Layer 2 of a small transformer language model trained on English Wikipedia (10 layers, counted from 0, width 96).
A neuron's activation on a vector x is SiLU(gate . x) times (in . x), where the dot is the dot product.

Input weights of the MLP neurons that the questions are about. A number n stands for (n - 500) times 0.00067.
n8 gate: 599 478 353 765 468 561 500 197 346 630 479 357 641 344 486 462 312 493 762 422 573 377 589 292 554 504 500 306 514 433 680 557 611 532 454 493 337 432 387 230 585 699 490 333 574 717 610 456 321 631 408 475 552 372 525 453 420 547 458 467 390 557 339 482 437 479 721 465 621 571 558 660 343 603 540 283 433 374 676 638 661 388 485 486 610 507 533 640 507 625 493 500 407 367 349 412
n16 gate: 481 615 604 531 402 447 509 455 497 608 500 555 475 603 307 429 433 488 532 609 609 536 565 590 610 531 650 550 472 373 271 608 482 512 525 690 567 481 656 305 600 503 466 510 599 767 568 410 558 375 438 751 521 403 346 367 452 429 400 255 477 584 411 360 379 614 361 516 465 488 346 566 580 542 419 458 380 532 437 428 566 617 317 430 603 549 413 719 571 484 529 342 610 549 382 341
n25 gate: 356 220 546 493 628 645 493 471 500 640 573 547 607 560 410 735 545 497 550 486 439 666 723 326 635 496 441 472 504 415 307 589 307 430 337 554 633 436 360 302 658 366 538 522 570 610 638 442 337 344 566 392 559 493 613 575 514 471 240 511 376 535 567 518 489 490 354 437 659 472 507 400 475 387 442 748 483 507 396 472 440 532 449 721 419 510 438 698 674 288 302 283 475 336 740 437
n26 gate: 570 453 500 596 383 175 373 485 568 769 522 554 466 437 642 441 529 637 583 652 485 516 570 561 564 302 453 537 721 496 545 455 376 656 710 453 500 541 778 415 526 586 361 442 511 496 224 397 699 637 552 555 467 403 515 405 634 504 615 561 496 730 551 522 659 489 474 467 451 533 557 250 906 623 481 367 394 327 418 664 511 462 534 590 556 566 535 526 273 493 554 775 302 772 537 481
n51 gate: 622 570 586 389 477 679 541 565 451 539 640 492 643 378 507 340 594 441 462 349 492 961 635 718 209 575 396 533 418 802 587 564 460 618 534 428 398 530 430 716 493 325 672 496 397 687 496 565 271 239 515 427 478 798 682 549 652 470 467 545 554 570 402 386 531 482 580 467 612 389 565 473 351 607 646 443 569 803 238 637 436 526 519 549 415 562 431 372 519 545 527 492 552 511 449 493
n53 gate: 460 553 324 374 518 511 656 526 423 470 633 89 511 677 560 386 567 662 775 507 407 470 632 440 617 507 390 558 595 564 294 390 454 395 489 507 496 573 554 624 590 569 550 504 443 496 440 203 500 492 633 522 393 409 471 504 522 552 478 434 448 366 569 666 553 511 564 522 693 431 414 872 448 665 492 541 575 57 508 612 438 416 552 584 594 691 541 758 373 358 458 474 467 407 385 424
n87 gate: 742 457 564 653 477 477 144 350 466 598 619 670 450 493 489 585 493 452 504 236 676 524 259 739 530 647 359 582 519 535 329 519 529 325 462 518 416 481 549 449 265 695 600 418 418 384 670 588 431 583 589 485 474 383 508 671 469 539 705 553 295 280 595 649 570 526 393 493 398 437 469 602 608 647 411 267 415 542 472 246 526 420 315 587 414 394 388 337 346 496 414 568 244 456 667 329
n117 gate: 438 615 287 519 793 567 218 572 433 651 349 621 711 683 519 631 485 535 563 504 348 169 407 355 343 512 679 481 484 574 464 512 706 504 441 587 607 441 527 321 371 336 219 565 651 663 556 368 524 389 248 426 607 559 543 337 412 556 383 631 415 395 591 656 406 519 438 683 406 500 243 434 572 609 423 520 697 721 364 426 508 429 504 805 347 447 472 701 536 418 480 366 622 465 647 337
n122 gate: 354 324 458 736 560 395 297 514 317 383 400 460 557 577 449 335 377 452 493 639 589 613 645 489 553 381 424 361 514 500 734 482 664 416 563 537 568 419 465 729 368 497 562 369 576 524 378 493 525 298 517 465 603 637 447 681 350 543 608 482 464 500 551 608 431 362 366 628 532 486 597 445 565 514 175 539 552 500 371 402 303 596 766 645 521 493 706 531 594 402 376 521 402 372 555 837
n144 gate: 504 548 327 235 561 414 646 511 558 340 627 647 214 574 361 503 430 316 464 666 398 552 326 672 511 604 615 673 493 448 417 676 629 628 300 548 540 461 773 641 564 436 574 448 349 583 537 511 456 549 493 574 664 379 475 399 504 555 581 630 537 564 556 514 489 623 619 719 564 479 533 552 442 507 658 536 511 651 579 528 482 478 438 547 817 497 622 286 328 479 485 550 739 809 514 465
n153 gate: 587 400 481 648 539 665 489 245 334 388 606 634 566 519 399 657 485 322 384 481 297 468 670 531 354 604 393 504 580 468 535 465 548 652 623 504 492 354 534 310 291 546 462 452 258 507 308 152 484 673 557 421 392 370 634 543 547 473 485 477 89 588 351 511 468 605 579 443 492 633 594 348 571 279 539 496 353 589 789 367 442 724 182 477 596 437 583 568 449 707 472 562 289 538 579 538
n154 gate: 346 283 294 433 534 473 390 252 409 520 410 527 650 432 518 322 526 567 710 579 724 461 665 578 337 530 661 354 496 599 458 553 397 568 530 551 465 580 297 461 436 481 474 417 567 412 539 604 546 603 541 619 770 367 462 515 717 628 338 600 570 323 710 710 457 281 444 605 561 774 469 148 484 613 457 500 768 454 432 572 500 347 578 813 436 426 598 504 523 564 649 664 515 649 504 631
n161 gate: 517 694 413 459 590 696 466 549 400 439 588 338 563 698 543 409 580 524 403 412 437 622 546 415 610 531 375 700 658 482 705 690 426 527 342 497 343 624 677 301 544 294 527 329 395 473 560 500 528 511 643 636 272 414 682 608 349 426 534 709 341 524 475 735 443 517 328 537 521 657 366 500 542 288 599 563 416 452 630 497 610 587 592 330 582 694 543 649 440 486 411 427 483 591 490 578
n163 gate: 435 512 547 592 706 519 342 449 368 468 790 298 176 404 395 757 474 603 628 355 606 420 232 563 589 600 504 469 450 532 703 344 718 492 550 426 355 365 511 680 270 431 371 636 462 649 516 492 611 346 676 470 545 469 527 640 638 464 508 680 599 408 415 404 380 511 231 584 531 431 433 585 528 687 436 598 504 659 589 496 647 586 235 426 689 571 532 489 211 377 588 761 361 557 508 485
n167 gate: 691 634 482 419 680 468 496 471 446 593 405 416 352 518 483 500 497 560 478 518 377 704 338 584 554 543 263 673 493 656 453 500 680 546 432 538 247 386 645 260 486 628 528 430 676 703 485 515 609 500 408 563 448 732 635 583 580 562 352 619 640 535 556 631 422 402 353 419 307 504 267 392 558 423 375 583 304 374 578 489 736 273 493 590 496 576 438 489 258 660 470 579 703 591 402 641
n177 gate: 422 360 631 470 511 452 418 626 504 632 474 343 323 393 645 380 536 441 681 655 485 321 488 412 590 522 562 773 377 395 364 553 398 385 451 554 458 649 604 627 207 530 383 508 515 652 290 489 794 598 585 555 493 522 619 519 759 523 478 492 573 419 238 644 411 749 357 614 522 474 595 578 737 623 600 466 229 384 598 493 620 380 320 617 537 529 700 419 343 504 496 662 511 581 250 552
n181 gate: 489 375 556 600 240 325 545 420 583 442 625 627 583 355 449 489 584 552 605 474 549 652 342 523 448 616 403 729 313 523 402 549 406 452 631 464 561 444 511 546 437 724 573 578 338 496 244 580 615 570 323 540 573 657 306 349 782 332 522 224 785 559 629 333 686 416 493 511 384 500 469 621 542 488 562 815 419 429 386 656 680 383 466 402 329 540 673 474 465 720 589 632 586 456 342 478
n242 gate: 628 389 626 575 649 386 462 597 427 484 451 375 488 605 574 611 315 309 274 508 415 733 367 613 534 473 453 418 394 607 297 611 360 549 671 569 696 682 553 685 485 417 452 346 422 361 589 415 574 615 654 489 626 466 451 975 620 442 590 538 434 711 289 459 366 634 686 594 728 556 446 544 484 496 590 558 548 630 444 289 622 603 601 420 526 511 473 548 656 443 441 760 652 407 429 733
n246 gate: 510 755 284 830 490 452 578 549 452 401 530 353 459 416 430 557 616 641 582 450 569 394 546 409 558 449 359 413 364 634 438 264 470 402 452 415 372 561 513 518 713 510 690 443 544 375 667 559 691 568 439 604 603 429 541 387 521 187 304 417 644 483 400 527 521 370 557 443 398 470 584 745 437 434 556 514 453 490 389 635 517 582 500 294 476 401 738 436 640 415 398 558 449 490 641 601
n255 gate: 589 519 541 592 417 548 374 523 556 469 500 443 459 600 446 511 598 529 519 419 356 411 446 389 806 276 813 478 705 585 466 691 326 396 541 461 609 481 485 504 467 448 496 713 559 561 653 481 584 379 511 504 369 716 571 756 294 740 740 292 458 507 754 548 527 401 504 541 466 341 470 574 679 657 400 678 738 380 387 544 354 549 588 444 340 504 412 573 519 169 597 455 314 482 672 441
n8 in: 497 438 537 546 540 480 715 588 386 410 539 500 480 398 435 471 594 523 353 388 338 472 335 558 656 444 638 251 251 648 601 239 219 563 440 510 507 463 474 383 319 401 467 631 500 497 374 385 449 601 418 611 613 467 427 490 541 514 674 665 428 227 542 516 438 604 637 553 460 470 351 344 497 364 486 433 471 540 423 592 607 584 422 560 331 619 603 569 354 364 445 540 510 683 663 428
n16 in: 612 321 272 590 598 374 490 308 633 779 427 626 582 583 428 566 342 529 510 654 503 453 480 500 413 354 634 669 542 460 464 568 616 487 555 469 408 390 641 346 558 387 481 450 564 756 464 424 493 439 567 650 538 506 400 520 388 331 417 405 557 494 381 349 376 554 436 567 542 356 606 594 781 527 383 438 392 533 480 352 539 755 381 461 529 544 580 653 347 594 571 480 623 538 510 532
n25 in: 334 432 376 543 474 518 507 593 493 330 529 646 677 569 458 560 486 500 493 687 615 349 650 478 740 565 538 583 449 568 386 529 525 518 416 479 327 318 608 534 652 435 436 379 425 584 604 537 441 390 547 325 401 547 377 456 433 396 453 110 552 457 367 396 440 668 582 446 536 659 329 709 422 582 305 400 372 749 401 489 748 540 351 654 409 525 361 657 601 438 726 712 329 525 718 342
n26 in: 324 579 295 321 668 547 630 515 693 326 364 541 438 298 472 269 581 461 222 292 489 613 414 641 547 576 560 342 500 508 504 423 433 673 605 301 540 562 554 523 421 580 479 696 511 570 437 552 515 504 536 507 525 449 507 507 574 834 403 640 455 525 473 496 425 610 496 410 431 327 626 500 578 328 444 552 536 445 572 583 784 687 823 624 594 578 635 339 433 551 515 442 736 732 450 439
n51 in: 664 496 337 543 398 389 446 415 460 687 539 507 613 593 489 599 489 592 431 500 764 466 284 459 403 392 605 326 446 474 376 677 671 650 381 708 449 658 389 474 600 425 620 276 620 458 655 372 125 474 443 592 282 468 489 674 662 205 429 562 441 343 583 464 373 511 412 557 576 461 699 410 544 548 630 599 489 471 391 504 540 594 415 471 701 343 392 670 626 331 519 449 590 521 542 379
n53 in: 725 606 437 434 555 457 508 548 366 724 454 540 667 407 553 404 420 639 619 601 620 582 557 476 476 359 594 585 379 382 448 279 462 582 449 470 695 429 442 585 578 633 619 830 450 367 725 620 620 393 450 369 255 653 402 881 288 588 570 615 480 496 714 461 651 681 539 69 406 426 468 475 283 496 512 779 435 362 574 469 512 623 392 449 688 546 544 596 287 637 630 547 535 519 550 558
n87 in: 465 221 719 521 345 568 205 423 536 340 592 632 402 454 441 587 441 468 532 705 467 530 511 738 407 450 389 468 603 493 612 468 351 613 386 582 420 486 606 238 486 532 416 607 496 604 478 351 175 384 426 556 740 471 382 482 467 478 585 561 438 309 369 299 578 353 332 426 443 627 577 571 449 449 460 370 367 758 489 539 615 489 358 590 511 490 581 440 339 436 426 457 432 360 704 323
n117 in: 606 556 519 591 732 281 577 594 342 468 511 378 574 367 257 342 391 272 473 382 523 444 432 512 581 573 305 367 646 608 434 322 597 428 304 537 418 546 561 373 458 358 538 767 598 537 590 727 622 234 447 610 620 508 657 275 798 500 481 516 433 389 576 393 377 213 240 572 650 687 472 372 465 788 282 605 436 423 508 691 469 492 543 334 569 545 520 489 535 339 516 554 527 564 557 435
n122 in: 542 485 554 556 565 518 603 325 758 307 444 540 691 436 406 441 458 359 504 186 431 570 393 500 621 749 489 616 454 570 475 511 756 436 521 377 597 589 610 795 596 617 378 289 451 507 737 500 551 705 676 367 399 557 443 342 609 445 465 464 430 397 328 458 470 517 388 482 539 468 405 403 540 621 294 536 622 568 571 560 589 719 339 665 706 535 449 391 471 347 567 511 400 461 342 652
n144 in: 397 515 569 259 601 392 414 346 399 444 394 529 500 721 563 433 598 518 536 589 610 504 396 423 439 231 351 553 575 328 246 532 245 532 371 400 471 622 475 385 443 504 423 548 585 635 750 485 669 774 316 493 545 468 554 562 255 537 560 358 415 393 496 276 574 592 630 606 694 297 412 421 595 319 592 722 599 439 601 486 561 402 540 551 471 423 592 338 489 518 444 652 267 549 426 496
n153 in: 359 705 650 728 575 609 534 646 367 256 208 367 325 588 467 527 401 591 548 399 614 631 472 399 534 585 578 386 371 549 654 596 272 655 575 634 452 456 419 581 402 470 457 563 490 658 636 441 365 372 614 507 503 765 575 634 514 601 473 490 615 241 514 419 310 547 510 409 456 305 545 443 486 524 542 355 490 428 379 534 541 623 528 493 774 497 619 460 528 449 391 479 581 543 483 577
n154 in: 483 236 462 455 469 420 545 542 465 464 524 550 454 335 574 263 429 640 587 462 373 583 439 766 396 389 619 678 559 673 307 650 517 717 285 577 461 497 476 704 510 258 493 489 500 393 404 535 263 536 551 510 639 607 275 423 599 418 424 324 461 672 464 603 644 439 442 479 524 521 376 341 702 397 461 553 425 601 507 655 434 570 390 388 469 345 457 503 706 555 345 591 600 715 486 473
n161 in: 750 557 371 435 622 379 558 582 283 477 243 402 400 431 521 708 661 659 644 609 541 572 561 504 595 211 595 449 445 447 615 445 539 445 383 377 571 379 485 280 511 704 550 496 536 521 515 481 766 347 294 406 482 570 288 563 549 639 623 708 466 438 592 718 629 547 532 677 559 591 549 687 507 428 504 459 489 452 335 453 537 415 174 419 401 532 636 604 278 522 477 356 485 522 514 739
n163 in: 652 535 296 351 598 462 451 343 651 449 404 670 508 589 284 617 679 604 500 463 473 293 477 581 451 384 445 307 429 598 470 492 537 522 447 327 234 541 399 345 455 560 552 399 504 540 523 240 627 665 641 459 441 695 654 458 611 535 299 614 558 344 567 240 640 216 456 359 275 601 392 394 585 674 539 706 526 323 374 552 598 583 450 394 429 708 589 637 465 312 562 712 590 585 626 559
n167 in: 608 493 444 483 482 447 388 640 422 828 673 460 521 375 694 445 756 587 521 375 236 573 482 353 721 419 445 635 556 551 539 504 527 403 532 584 528 356 472 500 322 448 339 183 552 531 403 396 475 368 531 621 343 563 556 539 554 450 219 631 662 510 603 410 413 366 541 382 437 490 389 412 493 586 507 482 373 454 566 486 271 298 633 398 451 415 262 403 478 447 507 489 570 514 503 757
n177 in: 503 326 586 322 551 432 541 333 435 228 433 493 607 591 543 387 470 527 664 369 552 546 472 350 255 350 535 691 581 348 459 322 543 574 514 320 521 463 433 486 584 510 450 574 687 319 354 403 566 404 554 430 619 361 378 414 542 750 530 569 650 605 582 524 246 470 463 638 588 557 535 387 410 727 360 455 350 326 436 497 381 514 479 682 663 520 514 553 552 439 595 599 592 360 533 312
n181 in: 458 481 336 402 593 575 500 431 479 626 475 606 565 489 476 483 531 553 525 409 402 382 452 540 692 411 286 342 724 334 374 507 514 253 564 384 590 475 239 673 394 578 538 371 780 586 707 591 384 530 398 497 361 308 532 453 641 547 296 615 310 578 548 542 537 469 650 535 536 521 311 229 525 409 650 630 545 536 522 415 461 586 660 346 589 334 723 448 383 535 423 468 699 427 311 630
n242 in: 556 614 746 678 383 316 358 392 576 516 381 608 420 306 789 526 716 745 545 381 565 277 535 485 613 417 676 422 519 621 614 334 449 515 462 648 744 387 645 745 515 485 533 555 411 464 408 550 554 472 600 552 533 305 575 508 492 462 500 489 554 582 732 266 352 445 684 333 526 239 558 492 431 492 523 637 445 455 299 455 602 473 500 379 545 350 628 803 288 586 660 447 601 474 485 422
n246 in: 584 485 624 709 557 468 465 331 588 665 326 421 482 305 606 507 599 497 553 535 708 496 649 262 349 493 453 448 437 555 376 341 476 413 275 530 447 556 605 220 619 504 679 354 576 279 378 482 662 474 420 632 394 461 500 422 432 511 354 129 601 388 415 469 515 283 517 653 539 437 407 537 547 319 493 500 576 359 408 542 405 376 561 486 451 456 399 427 356 352 580 337 743 538 538 469
n255 in: 597 441 587 351 591 632 395 527 470 340 648 415 675 631 471 460 306 403 633 548 508 253 411 408 809 398 602 348 508 406 625 689 343 709 549 471 534 511 634 512 638 504 518 750 422 333 662 554 635 362 303 511 383 865 556 519 542 596 571 466 283 321 614 392 379 334 611 411 383 381 408 622 554 631 531 569 467 496 382 556 628 454 689 568 313 306 523 522 596 237 492 394 489 415 644 515

Each question shows a token from some text and the vector x that enters the MLP there. A number n stands for (n - 500) times 0.0077.

"at": 577 176 602 524 418 494 447 573 685 432 419 524 371 424 399 415 499 669 491 527 575 630 498 377 547 384 672 412 474 578 339 536 489 529 475 428 553 470 480 591 441 552 433 406 491 483 628 437 521 416 658 433 600 492 473 579 756 523 663 432 260 532 556 422 563 580 436 490 497 422 563 472 490 559 466 441 424 558 556 424 680 617 521 488 368 314 597 368 528 642 530 430 646 282 584 511
Which of these neurons fires most? n242

"e": 422 668 416 359 559 470 564 528 758 372 604 720 381 479 441 561 709 428 530 556 512 515 414 468 542 504 581 286 391 610 435 439 489 300 502 492 482 533 628 453 527 286 533 617 557 529 494 547 467 541 565 679 482 580 645 716 357 404 456 447 309 298 472 516 342 619 462 584 389 417 605 522 503 456 581 459 417 506 594 495 475 342 275 576 437 487 415 531 566 443 443 534 462 562 463 529
Which of these neurons fires most? n144

"ac": 488 423 572 640 615 476 407 668 525 363 284 487 438 401 424 558 308 600 536 545 461 570 494 215 509 421 516 381 675 397 592 670 587 617 429 571 475 530 642 562 528 546 459 455 405 453 486 649 645 524 712 460 563 381 605 396 608 511 556 527 252 506 571 528 552 492 484 550 611 419 607 478 422 473 432 380 413 465 527 523 510 495 669 444 457 656 489 352 572 509 567 471 482 307 515 503
Which of these neurons fires most? n122

" ": 520 435 535 414 376 436 553 434 543 484 650 590 414 547 450 617 330 617 323 519 442 393 729 420 391 437 527 579 478 396 475 364 498 436 581 644 410 512 575 529 542 496 526 381 463 401 366 610 784 521 555 546 439 589 463 441 393 494 487 532 449 438 621 517 604 539 616 523 456 462 548 404 381 624 563 565 356 677 524 549 576 555 524 543 612 419 583 411 517 342 314 414 581 391 434 517
The most active neuron and its activation: n117, at about 0.1

"on": 609 369 570 476 571 433 444 560 496 387 578 512 501 379 481 672 657 718 430 418 622 712 445 245 461 549 597 344 430 494 402 564 387 379 459 610 377 469 562 371 504 506 532 516 476 567 369 475 445 475 551 492 607 770 530 436 495 548 532 586 504 685 537 472 452 610 487 501 577 416 543 472 480 350 653 347 591 541 431 426 419 571 545 447 517 510 470 338 560 464 488 561 591 362 446 370
Which of these neurons fires most? n51

" I": 540 531 387 379 615 487 582 547 483 306 656 585 434 498 407 412 580 637 488 514 535 441 590 422 500 319 567 567 447 321 505 519 414 316 581 503 467 344 732 588 568 714 598 689 469 550 456 529 727 517 529 646 480 529 477 523 327 359 473 518 402 448 601 385 559 506 674 448 554 485 579 539 400 504 452 428 517 343 465 620 561 360 442 479 597 508 423 435 495 434 605 499 600 355 402 431
Which of these neurons fires most? n53

"k": 494 574 482 590 451 259 522 492 488 468 628 682 324 528 570 424 520 635 470 645 621 647 537 458 546 621 470 412 436 465 483 405 276 537 511 493 424 610 524 519 493 457 432 531 582 395 519 444 538 418 561 586 451 576 274 598 442 407 467 652 458 615 445 410 556 540 365 518 477 646 572 353 519 498 546 490 436 561 366 551 430 597 369 446 487 480 615 467 501 635 244 583 567 240 458 634
Which of these neurons fires most? n255

"iv": 372 570 643 508 644 381 480 501 460 363 401 451 555 419 532 473 497 424 596 440 507 626 596 570 385 536 691 568 506 545 534 399 625 560 503 466 483 387 515 503 760 450 544 445 651 487 545 512 358 404 502 686 275 494 659 403 452 334 639 366 540 638 542 384 619 655 512 545 517 574 359 463 378 551 558 352 366 641 530 636 510 473 589 333 454 474 341 513 548 415 525 316 500 457 412 512
The three highest activations, in order: n163, n51, n26

"i": 665 339 493 540 564 395 484 640 871 426 495 548 547 347 543 625 530 452 505 492 481 576 529 439 548 613 503 551 671 519 416 340 552 620 509 593 584 430 442 552 485 483 483 311 608 591 550 537 602 454 489 557 592 400 466 570 408 463 367 407 415 326 581 360 591 566 508 571 496 568 501 483 508 372 707 226 317 608 418 479 638 467 601 431 520 356 325 500 423 423 516 619 351 389 423 528
The three highest activations, in order: n87, n242, n53

"t": 664 664 372 565 639 426 514 570 461 457 380 555 453 342 351 426 240 559 412 390 336 633 425 399 518 384 589 501 568 588 412 417 576 813 503 490 538 429 561 393 532 531 374 468 452 583 335 514 317 432 456 636 432 516 571 483 496 474 710 576 432 401 753 493 700 558 355 549 440 552 510 560 497 613 592 523 432 470 387 590 475 593 516 638 409 537 624 341 522 511 443 452 641 409 523 580
Which of these neurons fires most? n117

" l": 486 490 555 551 522 315 446 552 550 383 492 643 504 640 490 435 417 708 283 496 327 534 541 493 386 353 572 763 521 400 561 388 554 459 452 606 430 434 461 572 592 555 462 458 400 616 458 505 663 471 520 433 242 601 483 537 412 382 438 545 491 609 498 568 406 413 504 561 524 420 560 434 469 601 567 537 606 534 584 439 580 365 368 606 606 539 491 516 575 429 376 354 530 501 517 547
The most active neuron and its activation: n8, at about 0.21

" of": 513 610 433 432 491 413 443 560 525 411 483 717 527 473 414 473 362 624 527 476 432 561 700 484 566 391 627 595 528 514 309 559 380 568 445 559 508 468 543 360 400 472 555 461 443 450 225 280 513 552 557 469 482 513 574 527 498 520 512 437 520 462 484 466 492 665 538 515 452 450 592 430 400 562 485 620 589 515 442 707 647 459 589 521 543 504 510 299 596 410 499 625 440 521 607 244
Which of these neurons fires most? n26

" w": 463 571 442 527 450 455 406 537 427 377 599 515 474 491 596 497 527 622 306 444 417 454 745 587 509 416 538 614 414 396 510 403 487 546 602 651 515 530 601 481 531 457 481 454 661 473 400 517 570 683 516 317 383 789 595 474 460 457 500 529 419 460 460 572 553 460 583 542 530 510 615 395 335 526 440 567 556 405 540 568 598 374 398 481 406 384 587 457 534 483 290 376 593 485 467 562
The most active neuron and its activation: n16, at about 0.22

")": 536 421 347 625 464 497 546 446 661 415 499 574 471 441 589 468 302 594 553 553 498 472 469 528 518 388 519 506 421 404 454 280 447 397 699 513 626 322 543 526 625 442 524 387 301 460 445 577 948 362 643 447 510 546 476 493 567 434 510 531 572 654 481 474 404 474 597 559 589 612 640 442 425 416 630 455 526 479 392 531 544 410 351 583 566 439 400 516 561 453 517 428 375 533 576 388
The most active neuron and its activation: n242, at about 0.28

" the": 623 430 255 722 599 499 441 605 545 258 581 575 487 427 356 561 483 536 450 339 491 472 580 416 452 452 532 533 506 493 586 461 483 423 626 409 567 524 464 504 541 469 475 515 501 432 425 541 553 571 509 412 408 640 448 460 414 278 457 573 498 455 516 619 466 501 470 743 383 488 505 502 453 508 496 552 492 685 503 676 594 380 687 471 718 525 630 522 481 370 274 539 555 472 533 352
The three highest activations, in order: n122, n117, n163

"am": 469 392 383 505 477 534 563 621 517 414 420 646 553 325 552 545 427 568 504 475 369 640 445 552 334 594 566 441 514 392 392 531 397 653 444 681 484 541 567 490 607 609 422 494 539 614 312 544 730 345 577 521 510 527 518 429 461 481 628 525 492 533 525 519 625 551 497 659 433 435 610 254 490 438 670 487 600 446 454 401 472 489 708 275 490 452 488 454 433 509 486 460 558 313 360 485
Which of these neurons fires most? n25

"f": 350 395 600 468 502 423 517 591 708 440 646 485 737 362 424 527 424 477 486 502 471 594 531 441 504 354 655 590 535 447 343 480 477 550 562 408 513 671 546 561 785 599 370 302 633 453 467 414 614 436 493 482 407 610 625 479 581 415 642 531 397 507 587 333 378 417 538 563 290 486 415 444 395 420 504 397 507 557 479 640 591 436 480 433 561 516 407 457 583 645 452 462 508 478 358 571
Which of these neurons fires most? n153

" had": 528 625 657 581 488 371 504 413 398 327 580 513 473 299 463 382 439 614 562 576 447 435 517 573 456 394 575 393 358 468 496 553 579 475 642 419 446 268 441 288 405 671 441 589 555 569 363 689 518 503 522 519 526 634 689 457 557 474 496 305 568 412 563 540 592 629 519 554 413 513 721 411 406 471 394 401 554 414 457 742 664 494 598 637 540 591 486 580 405 396 205 541 516 502 571 439
Which two neurons fire most, strongest first? n8, n26

"ric": 517 524 408 446 593 360 366 624 454 499 391 662 437 572 284 600 556 482 532 705 569 536 650 381 463 456 513 192 603 648 450 609 563 599 563 656 558 422 526 510 580 465 588 611 503 455 574 521 381 486 596 481 527 584 542 379 357 492 342 368 675 519 587 502 442 473 510 528 424 373 594 636 377 639 310 357 528 526 465 551 599 492 384 517 324 554 635 388 364 389 361 612 451 469 547 448
The three highest activations, in order: n25, n117, n255

"ure": 514 467 436 336 484 483 490 474 562 308 484 619 421 464 586 455 443 544 492 532 334 709 409 380 646 382 558 354 506 586 459 424 518 564 650 600 483 340 595 516 440 459 545 376 369 487 330 480 455 430 512 606 386 485 505 313 685 597 275 505 812 418 589 540 635 564 566 381 553 659 530 568 588 440 475 556 563 606 480 651 488 478 375 602 639 412 574 340 390 441 538 674 422 407 510 526
Which of these neurons fires most? n26

"um": 481 525 409 535 384 428 527 680 559 305 501 464 552 485 399 595 559 544 426 489 463 500 525 474 534 508 602 508 342 442 457 406 399 606 511 597 418 535 657 318 661 529 480 587 642 561 377 524 445 612 681 670 513 375 484 414 519 616 359 528 565 502 816 483 632 520 569 561 402 442 446 465 396 483 544 370 491 400 489 588 530 402 594 512 577 229 483 596 400 622 676 524 413 416 429 392
The three highest activations, in order: n26, n122, n8

" (": 483 569 462 606 433 479 529 533 439 584 564 579 496 500 371 545 407 608 400 611 379 477 768 494 391 350 453 423 343 359 522 429 393 460 594 608 445 315 676 435 554 441 524 256 532 592 520 585 704 552 737 576 437 567 408 464 439 409 518 464 518 451 496 561 432 532 525 496 494 377 515 361 446 556 544 573 480 463 584 580 571 505 338 434 654 483 650 538 412 385 386 382 607 554 542 368
The three highest activations, in order: n16, n246, n153

" k": 411 502 653 522 546 437 565 635 338 367 551 627 512 573 554 472 593 623 409 397 277 594 628 575 445 446 489 440 545 418 567 485 430 292 569 503 520 629 392 537 359 470 304 515 710 356 345 482 854 509 641 528 327 529 330 487 411 518 416 484 563 616 554 504 580 549 439 566 478 564 574 390 440 523 596 486 396 360 513 522 621 414 481 567 489 475 441 603 511 518 395 536 444 483 452 507
The three highest activations, in order: n177, n51, n87

" in": 425 501 517 440 534 517 548 524 552 489 617 596 521 464 431 446 490 640 465 383 419 500 609 558 411 364 721 581 494 345 357 528 429 519 396 363 579 301 392 472 541 490 509 403 546 373 335 590 673 630 602 692 517 626 643 496 433 415 446 566 550 568 459 520 550 475 538 413 549 419 528 493 383 513 485 550 494 570 434 755 630 417 656 529 477 377 602 531 597 417 478 427 428 474 540 223
Which of these neurons fires most? n153

"en": 602 299 646 557 525 438 436 497 592 385 436 666 540 534 495 595 574 402 402 551 572 655 516 297 631 431 515 380 558 406 426 328 501 486 446 580 451 490 634 431 509 664 534 515 530 463 436 533 614 528 510 489 423 621 408 480 563 632 463 499 182 518 414 735 443 531 391 547 462 515 549 491 463 625 353 301 515 534 612 442 528 614 511 381 462 367 635 470 461 576 325 391 443 567 671 445
Which of these neurons fires most? n87

",": 534 475 586 548 450 457 607 434 508 423 386 656 505 452 359 407 490 525 469 434 523 468 495 545 444 338 477 588 486 469 505 382 436 410 612 565 434 363 477 351 791 534 450 404 494 450 369 483 659 575 746 550 511 568 519 413 404 458 598 558 542 438 598 453 456 458 488 442 610 689 679 456 444 559 467 467 491 506 555 659 614 421 544 523 579 311 662 457 538 257 368 403 575 593 556 367
The most active neuron and its activation: n246, at about 0.34

" at": 502 618 491 615 513 508 436 444 479 380 548 599 546 462 514 480 542 717 515 374 408 500 594 427 319 435 641 477 519 457 347 456 439 579 529 422 418 475 478 608 439 698 437 490 490 442 327 457 611 711 638 459 361 625 610 543 413 409 575 497 521 379 408 450 602 611 621 426 451 330 588 531 408 417 523 333 328 480 473 649 567 400 529 521 606 477 517 561 614 418 463 492 596 559 729 287
Which of these neurons fires most? n153

" s": 572 414 663 514 474 384 503 625 497 453 587 598 439 633 613 379 521 689 272 504 431 492 534 550 380 404 495 525 510 402 443 323 575 545 596 512 554 496 595 636 477 461 462 331 543 531 432 553 525 454 552 530 378 574 529 480 452 461 589 608 534 578 461 489 493 446 383 586 449 509 609 498 313 423 497 450 406 293 569 602 632 425 530 573 645 409 644 436 630 354 441 462 370 561 491 509
The three highest activations, in order: n177, n26, n25

"8": 338 488 538 587 390 493 506 578 645 404 366 682 447 495 581 605 517 540 338 598 532 472 498 582 612 407 546 637 442 597 473 448 430 436 472 414 454 509 512 421 579 541 542 472 293 442 499 424 506 546 579 596 371 632 437 445 506 498 501 503 425 544 518 529 490 494 605 629 558 412 557 389 409 598 553 520 421 552 550 409 424 782 542 548 644 472 542 428 442 354 516 581 425 396 406 354
Which of these neurons fires most? n117

"pp": 544 613 371 363 396 483 439 616 630 423 540 450 244 595 551 471 547 438 449 373 512 586 669 511 557 609 588 519 445 423 505 425 524 428 675 430 420 690 583 489 557 503 483 393 589 574 287 400 487 652 608 476 291 408 717 511 454 388 577 406 549 552 445 612 343 409 521 590 594 547 510 388 419 544 530 307 471 557 500 698 656 481 280 392 496 439 528 569 466 455 444 541 535 478 251 668
Which of these neurons fires most? n255

"ut": 668 523 421 595 521 365 426 582 547 351 499 498 463 570 468 518 422 474 392 551 278 573 488 396 531 320 508 692 573 515 432 500 368 569 470 377 361 449 421 400 558 391 481 454 425 501 262 748 467 495 626 535 552 605 488 497 701 529 570 691 533 563 526 426 761 471 420 660 377 762 729 433 419 424 482 343 578 552 370 545 504 587 515 569 338 521 525 405 514 475 637 541 465 525 446 547
Which of these neurons fires most? n53

"99": 451 576 527 471 527 545 462 506 731 399 461 710 305 374 520 481 493 469 412 634 614 574 703 555 503 351 371 550 543 569 534 504 460 534 490 487 553 578 529 392 598 656 597 301 385 392 179 531 549 622 598 610 335 476 391 510 448 485 672 637 530 443 473 569 459 386 574 642 539 328 559 472 403 510 422 465 549 548 428 462 447 490 448 444 553 397 548 466 451 408 471 572 510 480 416 496
Which of these neurons fires most? n117